Layer 4 of a small transformer language model trained on English Wikipedia (14 layers, counted from 0, width 128).
A neuron adds its activation times its output weights to the MLP's output. To switch it off is to set its activation to zero at one token and run the rest of the model.

Output weights of the MLP neurons that the questions are about. A number n stands for (n - 500) times 0.00058.
n16: 480 630 553 372 655 245 433 340 762 407 284 629 592 655 382 504 547 181 535 693 649 413 175 536 334 460 555 569 452 455 525 412 438 368 587 660 479 513 526 345 561 593 399 474 480 811 675 757 274 542 413 542 721 383 600 504 452 712 441 423 448 546 615 450 448 577 285 504 417 450 557 434 476 620 599 559 474 516 590 643 508 550 385 537 566 525 390 748 425 745 599 528 375 279 441 480 496 483 362 569 519 663 390 102 618 570 538 400 556 705 565 294 385 516 496 605 308 736 870 483 445 608 241 224 375 475 569 634
n30: 385 612 406 543 591 415 429 331 665 619 617 199 588 371 516 712 373 644 366 413 219 341 478 439 520 304 273 623 261 420 449 469 496 604 500 724 500 564 568 459 394 338 443 504 574 452 416 571 599 592 548 456 617 460 401 528 538 731 572 541 665 607 500 696 245 419 587 579 528 735 457 537 459 550 476 472 542 500 597 553 393 363 492 508 555 536 594 511 549 508 417 473 235 335 564 591 583 504 229 683 297 392 174 615 438 563 368 588 578 349 641 753 484 296 432 532 515 532 801 823 606 476 375 551 594 560 853 436
n50: 540 362 516 403 354 637 578 500 408 577 395 469 504 378 366 657 585 588 762 451 365 676 744 333 645 512 465 556 314 394 443 372 573 404 563 835 340 367 552 560 573 685 429 601 524 632 674 504 291 488 364 579 683 616 552 500 421 719 590 543 468 388 525 621 500 669 433 574 558 611 439 700 476 583 471 314 303 248 512 476 438 396 476 294 451 648 285 645 175 228 549 636 594 338 404 886 557 483 602 407 412 631 666 344 492 611 363 691 556 367 610 446 686 496 562 182 536 550 200 376 354 541 465 322 434 434 657 543
n77: 537 443 521 496 541 285 547 462 619 472 673 403 621 562 360 559 455 504 330 327 605 724 484 521 604 608 525 181 814 512 628 471 343 802 295 517 650 430 597 402 547 773 439 465 580 189 500 423 467 535 526 646 551 622 517 544 575 558 381 500 504 470 473 252 467 588 314 573 595 344 352 540 475 691 406 549 472 438 500 669 561 629 644 399 585 775 316 205 352 347 650 671 528 789 535 376 633 491 803 525 368 423 513 462 417 199 365 433 527 652 219 112 686 249 519 487 342 443 239 582 306 668 516 420 643 595 348 488
n88: 493 391 712 437 400 470 389 403 516 414 643 352 392 375 660 489 359 469 367 518 463 451 336 478 288 441 529 739 511 525 713 585 661 568 617 549 393 577 538 520 545 414 750 465 417 361 438 412 235 593 669 574 625 539 600 250 456 340 357 432 500 276 326 709 485 446 507 443 346 632 353 439 829 578 511 390 570 625 688 412 442 640 562 541 489 641 478 369 281 594 584 463 767 516 469 522 389 337 463 489 739 658 699 522 669 699 531 481 476 697 470 690 512 388 264 469 622 430 315 264 430 581 425 428 540 673 583 449
n101: 548 561 703 26 235 30 708 539 434 613 278 468 752 601 240 432 637 505 735 665 558 473 463 413 565 510 332 534 317 440 515 403 350 392 218 440 500 449 244 744 564 761 653 336 490 575 414 495 332 429 605 362 292 485 611 694 693 395 600 573 393 379 459 495 809 720 250 759 545 533 554 477 538 326 550 809 548 442 561 505 636 327 759 534 207 350 552 538 686 130 644 597 665 409 419 577 435 546 576 461 757 317 539 554 390 260 535 180 631 643 450 805 314 519 722 694 427 526 449 404 385 445 481 884 296 736 510 591
n119: 442 344 382 410 607 425 623 583 587 624 428 532 573 438 356 237 367 426 480 535 559 680 645 595 526 670 426 863 508 720 699 550 408 608 549 156 300 677 538 487 314 675 391 520 374 466 647 354 533 578 526 634 542 271 385 413 673 415 402 322 740 754 288 513 434 312 488 406 431 592 479 532 827 678 440 280 454 455 258 635 349 516 590 374 419 338 414 814 594 846 342 417 555 463 561 303 687 426 471 609 528 420 521 533 347 350 331 686 746 561 555 400 729 679 338 509 256 478 368 375 545 496 600 428 480 564 361 373
n123: 555 473 456 544 555 323 409 709 576 496 448 226 553 356 558 625 621 773 562 536 533 343 528 521 451 397 327 616 331 359 570 615 343 541 424 653 548 571 520 647 600 509 558 737 712 487 455 425 399 256 469 638 688 870 343 370 470 261 41 734 385 411 577 455 326 521 343 342 686 590 608 517 618 445 531 681 660 470 587 487 198 463 707 604 518 672 597 575 403 413 636 449 88 651 392 280 737 500 277 509 442 583 539 393 666 249 585 564 367 433 709 192 668 551 428 688 547 626 350 544 361 354 636 652 617 460 370 403
n212: 482 364 358 559 86 437 650 500 448 279 523 441 570 407 627 261 653 462 587 547 397 580 458 567 719 509 500 532 629 657 665 271 816 400 734 362 472 654 305 433 541 188 609 635 686 505 402 352 345 561 384 764 637 593 567 604 660 606 367 476 522 654 429 332 496 517 776 647 314 526 427 582 262 683 777 538 204 629 600 753 416 591 708 595 500 352 504 315 751 778 523 257 228 451 594 230 367 710 526 359 358 509 441 347 424 398 757 402 650 623 422 326 424 469 380 364 607 453 823 276 589 658 483 359 456 588 468 306
n247: 537 760 365 597 545 241 558 579 627 424 534 312 392 742 430 575 363 287 576 516 128 520 613 434 569 645 684 275 479 382 602 620 580 660 439 521 445 556 646 669 538 325 535 582 471 483 383 603 656 707 629 382 745 249 603 317 290 746 369 367 521 599 469 435 726 771 327 470 366 432 408 548 635 545 364 610 404 635 460 434 526 664 590 454 105 705 573 740 598 378 440 662 586 254 487 492 462 491 443 483 520 520 492 488 606 239 630 277 536 618 623 474 720 537 667 182 438 578 452 336 516 620 767 298 354 487 424 349
n264: 527 462 252 686 674 382 559 397 566 574 555 455 393 362 736 432 421 326 674 755 347 648 424 464 593 360 575 568 246 670 647 824 517 417 558 426 380 608 462 264 358 248 405 441 218 537 327 635 589 458 584 278 385 336 343 708 469 316 371 592 608 500 844 307 518 617 571 537 851 517 787 248 345 482 468 328 322 317 574 229 472 738 522 300 624 287 690 262 562 450 500 527 521 559 462 389 643 824 513 464 422 439 418 785 543 472 664 689 766 522 289 589 443 563 495 443 531 472 233 430 389 398 392 441 680 505 915 646
n329: 584 632 337 476 525 449 566 634 54 301 577 468 152 616 597 470 377 566 268 353 528 516 421 399 404 374 620 483 384 353 389 374 630 492 665 693 448 522 694 473 329 589 527 563 555 704 469 418 791 496 765 572 380 552 404 359 425 735 359 648 416 626 228 452 796 419 346 341 326 291 211 516 678 609 465 602 726 479 692 699 591 569 347 581 732 560 578 554 512 611 410 647 452 528 531 533 306 452 413 526 391 727 568 353 758 258 574 420 333 393 427 724 638 429 439 504 479 531 358 448 413 647 395 513 484 848 330 417
n367: 407 517 430 595 621 488 677 326 624 394 722 513 483 745 368 129 397 513 849 496 607 611 504 480 572 541 396 471 387 182 396 447 363 625 508 226 554 432 601 457 430 692 372 523 484 328 411 508 492 332 664 388 467 437 182 351 436 260 456 400 504 403 509 318 536 414 528 492 660 687 525 586 632 625 625 397 513 424 346 616 517 625 472 845 571 855 436 588 484 397 783 411 423 344 628 540 521 538 277 742 777 284 594 431 550 575 547 362 347 608 479 462 392 549 518 423 447 555 732 441 292 684 598 471 559 424 578 364
n372: 537 152 495 504 780 868 466 357 364 643 505 694 299 537 810 337 500 370 540 731 273 583 374 712 490 565 454 458 614 417 377 385 335 767 323 571 367 279 603 540 481 408 651 808 822 653 250 490 637 553 548 518 406 471 789 471 271 480 350 653 343 352 299 346 431 651 422 334 428 239 584 255 614 854 533 505 546 523 684 600 510 527 422 430 424 400 509 572 577 322 571 329 434 454 505 578 363 466 423 453 238 781 411 236 561 581 327 541 500 250 637 423 343 546 768 345 578 379 539 754 669 381 269 725 500 447 813 668
n389: 680 539 624 417 621 614 523 425 659 605 598 537 557 425 698 399 586 930 386 559 569 563 267 487 309 513 641 681 450 714 748 454 516 107 294 504 414 579 512 487 380 469 390 386 356 617 395 491 807 753 513 512 329 531 563 363 562 328 612 478 492 504 585 461 479 488 612 534 448 625 547 666 492 487 323 478 509 508 561 483 291 670 604 402 680 513 776 813 496 193 560 567 706 283 522 193 565 391 451 177 323 443 326 260 544 543 408 429 514 277 470 605 438 618 528 372 274 451 447 304 508 691 561 666 316 574 462 698
n473: 558 371 650 482 604 625 446 388 634 605 535 239 412 688 419 383 398 144 493 449 619 536 562 546 668 589 527 582 604 785 374 407 414 552 428 567 476 484 461 865 445 737 606 587 641 240 399 360 355 524 408 379 520 609 758 614 508 592 279 400 504 492 356 443 535 567 676 389 621 285 539 515 386 612 357 647 325 569 444 489 488 418 511 324 314 269 701 466 553 413 405 694 555 436 496 703 397 258 713 332 649 350 594 550 229 560 427 388 500 352 642 581 611 469 543 524 461 557 430 412 595 436 481 669 772 444 433 702

Each question names a token from some text and the token that comes next. It shows the activations a of the neurons there, in the order above. A number n stands for (n - 500) times 0.0047.

Then comes g, the gradient of the next token's log-probability with respect to the MLP's output, scaled to length 1. A neuron's effect is roughly proportional to its activation times (output weights . g). A number n stands for (n - 500) times 0.00075.

" ", then "ver"
a: 482 466 484 481 464 592 477 466 492 464 500 498 500 464 468 493
g: 272 467 490 302 478 424 446 495 416 404 616 604 460 417 426 447 595 336 540 646 612 568 504 253 721 448 419 527 279 630 349 551 366 533 448 584 489 235 345 612 516 416 686 464 435 462 379 409 443 607 602 505 567 644 475 672 417 731 459 796 450 646 597 414 582 418 488 441 396 581 514 484 811 476 572 745 468 573 576 764 663 622 570 364 539 544 324 439 591 653 359 493 556 512 295 416 297 688 637 603 517 432 618 350 473 469 548 532 480 418 376 485 705 416 544 423 342 459 554 358 357 685 376 525 471 443 459 587
Switching off which neuron hurts the next token most? n101

"j", then "o"
a: 498 464 539 464 464 466 484 881 499 476 490 496 575 930 488 822
g: 386 674 463 523 511 584 317 387 461 344 591 401 910 515 428 555 458 514 512 498 186 656 759 460 405 632 635 476 650 401 217 431 483 482 584 438 545 637 486 607 621 587 514 604 463 372 474 538 335 608 660 562 645 374 392 340 402 332 325 424 438 549 531 466 496 572 237 602 738 216 530 495 693 305 663 682 525 331 355 394 540 484 644 644 710 545 532 421 409 578 450 287 420 647 587 390 484 491 448 558 428 443 566 520 575 514 525 432 469 454 480 608 432 559 629 364 481 517 526 509 532 576 394 488 646 614 456 407
Which two neurons, each switched off alone, lower its probability most, in order? n123, n367

"our", then "is"
a: 474 632 473 631 466 486 498 500 464 465 471 499 529 479 474 494
g: 406 407 363 423 353 321 601 422 452 499 526 401 539 358 570 417 595 359 514 451 430 434 681 622 638 417 478 471 562 558 559 433 586 617 651 447 586 398 482 627 633 232 680 399 571 580 652 381 384 381 475 448 635 428 338 551 658 367 557 599 369 500 689 697 645 621 352 709 470 683 709 659 385 510 299 510 478 414 452 377 742 612 371 352 620 509 575 504 490 506 461 523 434 528 505 463 308 541 457 527 629 430 683 693 618 315 710 490 295 320 613 373 276 429 488 358 514 614 450 551 597 404 687 534 489 259 651 377
Which neuron, switched off, raises the next token's probability most? n77

"n", then "ity"
a: 473 735 486 470 469 500 489 465 464 477 490 500 464 492 962 466
g: 695 456 483 513 582 545 539 477 566 582 550 304 455 686 307 337 872 640 591 495 468 627 666 496 513 489 598 316 552 672 566 319 437 426 439 431 321 404 467 522 475 496 636 419 496 466 418 594 566 528 400 288 598 358 269 342 461 532 257 622 495 474 623 477 610 434 472 543 467 758 513 485 618 481 688 457 295 686 626 602 417 566 575 453 516 689 599 413 389 709 448 429 421 710 602 450 357 496 355 282 391 450 503 342 490 404 508 553 559 458 492 349 639 569 276 656 333 663 570 468 550 703 389 635 473 390 332 552
Switching off which neuron hurts the next token most? n389

" with", then " a"
a: 488 492 581 469 484 465 469 671 472 613 499 498 469 495 479 465
g: 559 314 424 611 568 432 578 446 592 583 493 498 340 379 649 564 285 576 574 600 516 428 428 532 447 245 588 591 782 483 652 620 694 294 452 658 654 685 365 587 486 571 520 458 479 471 246 527 693 606 556 365 741 687 486 569 540 602 358 306 546 603 647 305 277 564 435 500 567 561 387 226 404 478 599 518 714 455 463 334 556 410 387 324 477 362 495 358 379 553 622 477 429 300 451 424 443 617 703 621 384 601 441 757 626 449 591 450 320 386 508 389 561 472 550 501 438 558 390 572 404 624 465 563 576 392 547 478
Switching off which neuron hurts the next token most? n123

"an", then " c"
a: 508 487 494 500 466 500 837 497 489 500 472 745 473 465 479 524
g: 726 552 428 596 390 455 472 259 361 519 535 595 410 528 396 538 388 497 616 488 665 290 621 357 543 428 635 790 610 408 607 502 493 578 573 399 591 455 565 573 485 656 336 770 408 670 523 549 741 247 391 454 586 459 627 851 493 486 430 405 491 371 333 613 570 478 349 476 549 514 473 461 614 429 554 425 468 699 398 505 432 463 492 674 345 462 604 575 288 484 241 370 436 421 635 536 526 454 615 507 330 453 313 567 614 413 421 360 446 619 609 275 548 692 493 610 392 596 489 654 348 489 543 507 287 628 536 436
Which two neurons, each switched off alone, lower its probability most, in order? n119, n329

"ct", then "s"
a: 490 477 486 497 498 493 838 497 500 475 483 499 493 476 489 600
g: 291 549 609 388 632 656 365 445 465 362 564 498 489 486 798 295 488 718 576 564 576 520 504 426 437 140 322 562 610 327 454 355 397 326 555 214 371 492 507 448 636 468 429 316 606 370 628 613 677 485 692 538 416 573 583 351 546 404 470 544 474 531 460 437 559 709 547 574 430 486 448 524 634 666 626 554 600 755 312 589 427 447 488 337 335 403 623 643 606 468 445 661 695 442 246 423 494 528 384 675 574 423 494 554 373 409 457 592 521 462 534 628 437 681 640 429 374 547 525 568 427 646 445 377 413 509 467 685
Switching off which neuron hurts the next token most? n119

" L", then "et"
a: 470 500 492 524 490 481 478 645 487 471 499 694 484 495 470 464
g: 521 531 395 537 474 581 319 492 469 378 504 480 361 498 582 510 355 446 521 347 499 369 400 432 437 681 504 521 655 425 214 659 316 761 500 431 554 361 655 728 478 439 311 335 379 411 619 354 326 549 489 528 602 698 471 458 262 523 513 462 483 601 390 318 438 674 484 486 539 440 533 646 549 554 304 691 655 328 544 538 451 678 473 357 722 581 545 743 653 381 575 547 416 560 656 626 540 685 473 602 528 320 472 587 574 426 390 536 475 398 287 567 532 350 571 716 796 387 645 458 481 442 621 577 320 468 496 515
Switching off which neuron hurts the next token most? n329

"ence", then " in"
a: 478 488 464 493 539 495 467 481 478 486 464 498 467 871 491 468
g: 456 686 373 506 668 824 328 728 314 626 437 658 550 373 382 534 340 414 564 556 442 569 527 419 649 538 511 304 416 513 515 679 433 535 439 633 532 402 467 439 512 430 613 431 397 531 445 511 509 437 431 404 310 486 562 481 413 759 474 330 290 422 558 801 501 389 338 431 408 506 408 437 380 644 446 790 682 397 629 377 532 620 260 605 481 576 383 486 566 653 540 394 570 634 343 599 404 563 550 377 520 520 432 497 786 370 441 618 470 407 673 643 483 397 411 412 508 357 538 638 509 577 595 505 736 400 514 334
Switching off which neuron hurts the next token most? n372

"ly", then "ph"
a: 464 493 471 465 601 553 491 494 470 488 485 561 485 489 466 480
g: 608 574 582 475 536 616 348 475 537 537 560 383 675 272 458 574 473 671 374 659 381 343 489 563 593 582 585 500 488 546 317 712 331 450 577 574 544 357 540 409 506 693 539 571 370 365 438 499 656 336 464 549 639 635 479 405 509 306 349 443 465 636 692 366 460 79 529 531 399 629 742 416 602 494 340 595 558 432 381 222 625 661 405 234 336 450 535 638 443 517 572 552 305 553 498 478 660 611 521 443 450 485 553 494 374 520 642 411 551 468 636 530 534 561 756 634 460 470 447 623 468 485 452 768 412 325 396 475
Switching off which neuron hurts the next token most? n212

"oc", then "her"
a: 487 525 483 489 470 493 497 500 464 464 475 535 471 475 487 489
g: 421 433 414 576 593 447 604 482 472 653 503 346 420 414 435 585 377 528 347 389 630 562 512 440 563 407 478 576 502 448 564 479 695 427 608 382 339 518 560 566 707 392 793 548 414 558 515 390 374 733 372 465 676 477 315 568 561 378 438 399 613 328 639 416 348 400 415 456 540 534 341 481 646 578 719 414 707 495 469 365 575 304 762 546 160 670 615 368 640 453 579 434 391 481 445 471 253 511 587 471 674 453 648 580 583 299 640 425 784 463 586 499 418 510 678 468 499 354 699 587 373 535 427 561 296 506 496 567
Which neuron, switched off, raises the next token's probability most? n212

"-", then "m"
a: 481 473 468 490 496 493 550 474 473 474 494 498 469 496 498 747
g: 455 362 587 433 607 321 610 725 665 524 302 464 268 532 318 555 373 152 484 592 690 504 408 490 372 368 307 564 605 370 743 391 478 533 621 386 532 619 506 461 487 601 326 499 792 546 560 511 463 401 534 444 403 573 592 741 544 419 592 618 499 382 331 532 471 658 420 460 555 612 379 634 564 429 517 575 455 647 474 662 335 771 380 464 402 490 577 482 540 327 342 386 598 599 602 591 513 422 528 451 372 712 410 581 318 472 332 602 479 535 501 645 658 711 415 517 503 587 204 417 435 507 500 482 564 462 586 516
Which two neurons, each switched off alone, lower its probability most, in order? n473, n119

" form", then "at"
a: 470 464 494 486 612 487 464 481 468 557 691 498 493 494 468 488
g: 318 589 424 558 538 646 418 290 367 528 373 546 537 422 583 725 656 693 460 460 398 450 453 417 481 457 700 389 501 294 297 525 513 576 329 493 371 449 661 477 418 366 310 505 547 449 446 500 632 332 544 533 664 444 585 477 326 449 281 551 345 764 697 559 733 435 364 716 258 500 415 657 355 568 574 501 495 295 530 607 583 331 469 713 506 583 643 597 664 355 543 586 497 725 649 304 635 584 352 565 427 531 545 560 537 405 522 651 575 505 432 326 659 493 620 497 360 624 324 493 449 488 588 361 525 451 485 589
Which neuron, switched off, raises the next token's probability most? n88

"u", then "il"
a: 499 470 478 512 464 471 486 498 472 495 496 478 691 483 499 487
g: 558 536 375 513 446 650 517 567 527 530 303 490 437 358 339 729 632 397 494 384 421 348 718 481 551 613 423 570 601 563 439 612 577 632 552 554 571 432 356 662 387 642 459 436 320 591 463 438 499 404 319 398 506 678 524 446 313 410 576 392 754 819 666 466 566 591 443 302 642 569 280 597 491 366 530 397 527 383 381 366 601 613 615 639 719 478 565 532 353 311 414 587 422 533 665 254 450 383 656 555 683 385 490 534 351 448 535 435 550 669 513 444 482 744 383 548 458 599 308 471 565 605 413 456 548 610 409 223
Switching off which neuron hurts the next token most? n372

" ", then "ec"
a: 476 465 464 499 547 472 487 519 479 644 499 500 497 478 518 476
g: 614 515 190 431 174 748 433 558 539 404 512 421 506 618 416 455 531 540 373 467 383 554 524 547 407 374 640 307 409 669 351 323 319 536 553 551 529 527 643 550 656 359 575 727 330 426 562 336 548 556 694 607 604 382 404 665 536 388 296 426 307 598 668 533 487 339 434 505 512 578 440 484 561 610 598 779 353 556 348 423 450 458 429 421 537 655 420 603 527 610 584 678 466 659 344 602 581 492 459 586 412 487 635 654 494 482 457 336 417 470 534 643 650 540 458 545 330 420 356 357 657 492 376 650 411 439 725 682
Switching off which neuron hurts the next token most? n247

"ro", then "w"
a: 499 732 485 497 477 500 470 491 498 500 468 578 487 468 493 476
g: 285 533 532 588 400 506 619 531 642 470 616 385 434 500 509 596 504 524 464 497 577 659 533 432 589 457 403 615 636 332 618 415 474 486 440 472 554 485 462 423 431 270 585 351 627 495 457 455 313 756 698 328 514 691 449 389 353 516 487 289 518 699 506 451 401 501 595 606 580 635 540 386 488 355 493 566 328 793 698 488 339 652 565 597 527 502 487 343 393 439 557 606 632 496 622 519 261 111 682 389 418 629 286 469 471 565 212 626 412 472 430 514 610 433 625 450 360 642 453 630 552 659 515 416 645 431 685 390
Switching off which neuron hurts the next token most? n30

" a", then "v"
a: 500 474 466 464 725 470 475 464 508 469 468 499 476 493 496 474
g: 433 458 394 366 632 520 327 506 477 519 431 440 463 364 547 748 428 230 368 397 732 499 349 366 725 507 589 419 289 683 387 332 271 517 403 520 262 442 532 589 572 793 481 369 338 357 403 411 417 503 611 447 450 499 471 627 744 605 359 673 533 381 521 699 602 372 669 491 368 558 604 559 415 395 445 488 517 520 633 649 751 660 512 622 514 599 531 533 702 529 306 556 665 422 433 514 416 441 492 591 416 530 535 478 437 649 679 515 614 531 447 536 523 441 415 488 444 554 319 607 747 395 313 614 478 409 609 478
Switching off which neuron hurts the next token most? n88

" had", then " pre"
a: 493 485 493 669 478 480 467 515 468 469 706 500 640 475 490 496
g: 383 662 487 606 459 505 640 602 538 532 464 595 299 316 516 523 681 346 690 417 565 222 430 337 568 626 308 680 425 591 494 596 512 366 449 401 415 455 661 421 650 424 409 543 533 589 523 471 450 503 451 552 414 737 614 492 474 583 387 698 407 442 886 520 643 626 432 475 293 662 542 475 540 373 402 291 466 367 644 578 725 768 469 538 640 511 444 391 585 403 405 554 475 598 502 516 469 492 511 504 394 434 259 334 490 623 583 555 441 507 384 384 698 415 286 451 383 522 532 244 632 450 661 541 445 494 361 656
Switching off which neuron hurts the next token most? n264

"ow", then "."
a: 464 472 484 490 495 464 494 464 490 494 467 500 489 499 486 499
g: 750 547 246 653 487 325 429 385 447 596 437 430 347 532 591 537 580 388 441 674 631 565 536 545 519 466 503 714 670 367 420 663 396 409 400 442 650 532 464 688 450 516 769 560 606 493 542 581 676 400 632 552 391 444 674 469 644 385 400 537 452 700 491 444 352 439 424 393 647 512 489 508 580 247 621 485 587 398 510 343 394 465 517 719 389 414 500 600 430 549 592 781 670 581 406 565 541 523 596 416 308 533 681 537 428 573 343 364 440 318 706 303 584 394 318 505 517 509 403 535 439 247 648 490 430 433 375 249
Which neuron, switched off, raises the next token's probability most? n123

" ", then "es"
a: 479 466 524 486 604 464 477 464 484 628 499 500 495 468 480 473
g: 350 530 328 383 231 446 416 608 727 286 795 372 339 678 340 620 340 577 490 594 539 516 535 415 570 373 514 406 501 538 451 466 552 606 518 473 308 464 576 631 447 247 460 624 307 605 480 326 654 573 792 602 540 512 404 468 550 509 362 651 414 533 552 558 490 463 391 479 520 526 508 454 487 449 535 696 542 554 453 717 566 631 442 350 737 645 183 568 769 581 359 526 506 446 456 519 540 454 495 388 669 461 621 529 563 436 628 547 270 545 659 612 572 530 460 475 606 403 525 463 309 382 271 531 388 432 491 628
Switching off which neuron hurts the next token most? n247

" a", then " m"
a: 500 484 467 466 677 491 479 466 464 465 496 497 476 492 493 471
g: 552 463 338 419 567 542 505 225 457 340 501 585 482 622 458 482 521 570 707 633 371 496 739 709 617 441 465 418 521 503 555 523 602 486 633 578 846 640 336 388 562 369 555 570 865 570 409 415 444 554 382 572 497 355 610 543 372 600 416 363 516 663 537 353 409 608 527 446 559 328 555 408 474 688 601 297 510 544 424 448 321 301 509 462 457 572 405 462 368 358 733 531 522 497 622 369 472 569 470 642 491 327 623 626 491 214 405 586 583 428 415 464 501 394 435 487 345 448 707 363 512 651 694 353 615 457 647 343
Which neuron, switched off, raises the next token's probability most? n88

"-", then "l"
a: 491 604 471 481 493 494 472 476 470 490 469 499 485 464 503 476
g: 676 451 656 533 484 596 429 536 554 436 391 550 225 447 458 363 369 484 821 654 529 504 521 640 451 470 543 302 629 536 320 440 512 451 765 553 579 256 453 289 521 523 522 448 547 529 706 520 358 533 558 650 572 546 643 553 457 506 375 443 556 501 476 615 464 665 564 312 555 505 542 511 394 510 516 551 438 549 369 576 658 555 418 639 330 576 313 551 440 231 347 555 498 328 356 673 565 194 314 383 507 486 342 526 589 488 556 423 710 594 694 391 682 538 258 525 400 693 361 554 609 401 494 663 353 611 543 547
Which neuron, switched off, raises the next token's probability most? n30

"id", then "t"
a: 568 693 473 496 496 479 466 499 485 498 471 691 466 500 464 465
g: 345 547 535 531 681 348 234 362 591 461 223 587 383 542 516 560 532 320 406 503 684 523 444 502 513 551 542 582 245 267 521 430 515 541 432 557 470 516 484 477 502 513 417 485 395 629 490 490 391 697 526 377 395 542 620 490 389 475 609 700 348 657 386 687 493 503 605 467 390 592 660 409 501 434 387 477 396 668 564 535 503 393 615 523 752 570 555 516 594 455 361 557 533 452 528 455 724 621 251 806 643 402 464 573 450 553 631 413 355 360 732 606 671 493 516 439 426 636 572 173 414 477 588 178 439 583 619 537
Switching off which neuron hurts the next token most? n30

" F", then "ood"
a: 500 488 489 663 482 490 473 470 483 561 483 479 473 477 491 593
g: 530 389 529 594 588 366 547 263 497 606 727 376 532 395 298 513 624 629 485 613 449 492 473 559 543 336 346 683 700 503 238 478 585 496 460 644 588 574 557 669 388 610 299 374 569 666 683 428 661 631 527 598 453 323 333 435 404 413 671 606 328 572 217 353 454 660 482 472 409 381 633 511 474 463 569 644 513 493 575 516 529 422 439 386 475 415 715 505 511 557 452 416 335 380 379 722 389 719 515 565 586 508 640 386 290 517 746 559 507 437 226 692 603 576 425 542 471 325 435 447 375 402 463 480 459 615 617 584
Which neuron, switched off, raises the next token's probability most? n77

"en", then "'s"
a: 472 577 499 475 464 497 503 465 500 500 488 660 500 500 500 464
g: 311 517 558 502 445 436 337 350 415 456 257 518 610 497 634 414 454 581 250 507 679 519 436 263 456 366 270 436 497 379 506 473 460 543 571 498 413 739 514 504 666 514 561 414 611 284 466 661 501 341 466 488 656 376 512 493 400 408 538 351 662 582 477 684 640 509 395 595 401 387 725 545 385 466 448 736 446 517 474 336 535 461 515 615 449 630 497 643 774 441 576 527 749 517 488 384 386 486 469 584 487 543 792 570 594 536 516 498 694 696 679 433 633 675 380 620 395 481 487 401 296 468 663 262 321 415 595 454
Which neuron, switched off, raises the next token's probability most? n329

"ount", then "ri"
a: 477 474 476 494 479 471 474 467 487 473 484 494 482 467 468 634
g: 557 458 542 196 238 599 582 696 356 427 407 629 477 449 706 501 759 317 500 635 450 515 495 474 602 583 484 678 602 523 425 526 293 422 541 505 320 342 626 524 456 458 454 576 628 621 548 552 495 324 474 474 376 513 430 522 576 346 495 384 266 493 683 800 678 400 507 580 498 450 495 468 513 720 569 446 493 537 518 423 383 438 491 757 367 743 425 310 714 454 593 591 459 491 640 597 351 319 581 594 607 342 529 381 508 615 444 515 347 510 574 511 498 517 430 690 497 285 396 306 482 345 544 509 541 454 380 747
Which neuron, switched off, raises the next token's probability most? n101

"ag", then "ess"
a: 488 464 478 465 472 477 496 497 498 499 478 541 498 499 480 469
g: 428 594 333 509 673 370 521 763 487 514 512 587 659 424 348 394 309 565 547 475 575 583 562 355 729 494 302 356 337 459 501 567 532 431 656 257 487 507 489 535 590 214 493 629 506 431 365 575 549 471 583 434 499 499 444 596 431 649 586 639 674 553 779 352 588 495 480 517 447 628 380 517 433 245 585 684 490 580 565 409 507 374 575 454 498 508 565 367 374 458 363 636 274 447 455 497 473 675 329 397 533 515 625 309 283 528 611 639 577 522 664 474 531 740 364 394 172 409 518 647 581 680 568 460 645 374 555 551
Switching off which neuron hurts the next token most? n88

" the", then " new"
a: 495 485 464 578 477 480 466 480 465 494 481 497 499 476 491 464
g: 575 256 384 342 514 454 707 546 653 375 422 388 537 474 536 541 476 518 388 444 457 440 463 525 566 469 493 554 776 606 657 517 628 596 637 738 571 418 326 289 572 527 315 585 422 612 360 373 456 445 452 445 433 571 475 658 475 598 411 413 481 590 402 533 552 304 763 540 696 446 417 341 675 367 582 601 656 510 584 613 447 572 547 443 601 452 551 383 487 432 726 536 614 293 503 310 573 437 730 549 523 545 570 429 484 491 566 157 520 548 404 520 658 289 713 679 260 244 417 343 407 440 583 596 441 568 465 451
Switching off which neuron hurts the next token most? n77

"an", then ","
a: 498 532 497 464 464 493 475 465 492 499 476 745 465 494 473 465
g: 744 542 350 402 563 372 641 520 361 557 609 411 470 462 558 242 555 312 346 536 363 540 291 706 591 466 268 599 612 365 558 602 679 492 488 648 704 684 675 694 482 615 531 570 601 501 431 672 428 452 580 362 384 487 426 588 682 554 487 480 544 549 602 314 329 427 681 464 519 401 299 516 434 276 719 367 511 652 508 483 446 544 492 311 293 391 477 435 437 424 549 446 431 623 534 519 400 555 622 491 442 378 454 498 521 552 377 298 711 404 599 544 581 276 489 463 737 606 491 695 466 462 671 491 523 651 325 392
Switching off which neuron hurts the next token most? n329

" on", then " "
a: 492 483 467 474 690 493 515 594 482 507 475 500 511 499 468 499
g: 437 371 404 536 409 421 459 461 590 800 498 343 526 405 624 386 549 395 340 518 475 427 479 672 539 444 319 377 526 483 580 522 613 634 287 371 647 626 464 402 563 642 436 475 643 480 538 396 633 308 505 310 279 325 565 505 616 571 597 637 465 342 510 526 611 428 407 383 265 466 365 446 770 630 261 358 477 391 507 545 450 702 685 437 642 356 500 618 544 244 558 454 521 663 703 483 426 487 639 482 582 441 550 658 683 533 578 670 595 482 360 397 523 713 464 441 604 510 517 439 589 330 331 465 521 808 535 561
Switching off which neuron hurts the next token most? n88

" Con", then "an"
a: 490 490 496 465 629 498 494 490 493 464 493 548 471 500 465 468
g: 397 630 333 244 359 535 426 499 513 609 624 692 621 523 744 455 435 686 413 618 289 465 668 477 516 679 525 350 384 665 739 465 499 508 549 341 446 409 502 431 604 483 449 662 557 429 267 381 483 479 642 519 440 611 452 647 520 582 358 348 403 472 756 502 563 615 348 388 327 530 554 625 314 347 613 553 635 456 374 447 772 481 435 649 588 575 337 333 511 461 585 425 507 568 552 523 730 461 588 400 492 468 383 546 393 346 351 369 290 360 478 695 449 773 520 367 545 486 589 401 569 480 585 681 525 495 518 362
Which neuron, switched off, raises the next token's probability most? n88

" ag", then "ric"
a: 464 487 666 496 467 466 464 473 492 486 467 497 491 483 500 483
g: 680 288 619 398 399 509 624 524 333 489 398 542 417 178 508 555 558 553 521 472 641 736 591 588 578 215 411 690 442 580 542 486 591 415 429 652 531 601 612 563 530 450 368 506 555 657 392 506 574 475 490 563 709 256 175 515 613 709 561 449 287 387 529 709 496 648 466 488 582 306 476 570 418 475 673 506 281 628 490 463 524 377 338 466 250 809 436 437 568 471 601 309 431 571 491 491 355 605 412 556 503 527 654 526 532 493 356 487 515 478 673 502 529 452 429 429 515 584 435 669 446 235 626 413 624 448 538 497
Switching off which neuron hurts the next token most? n50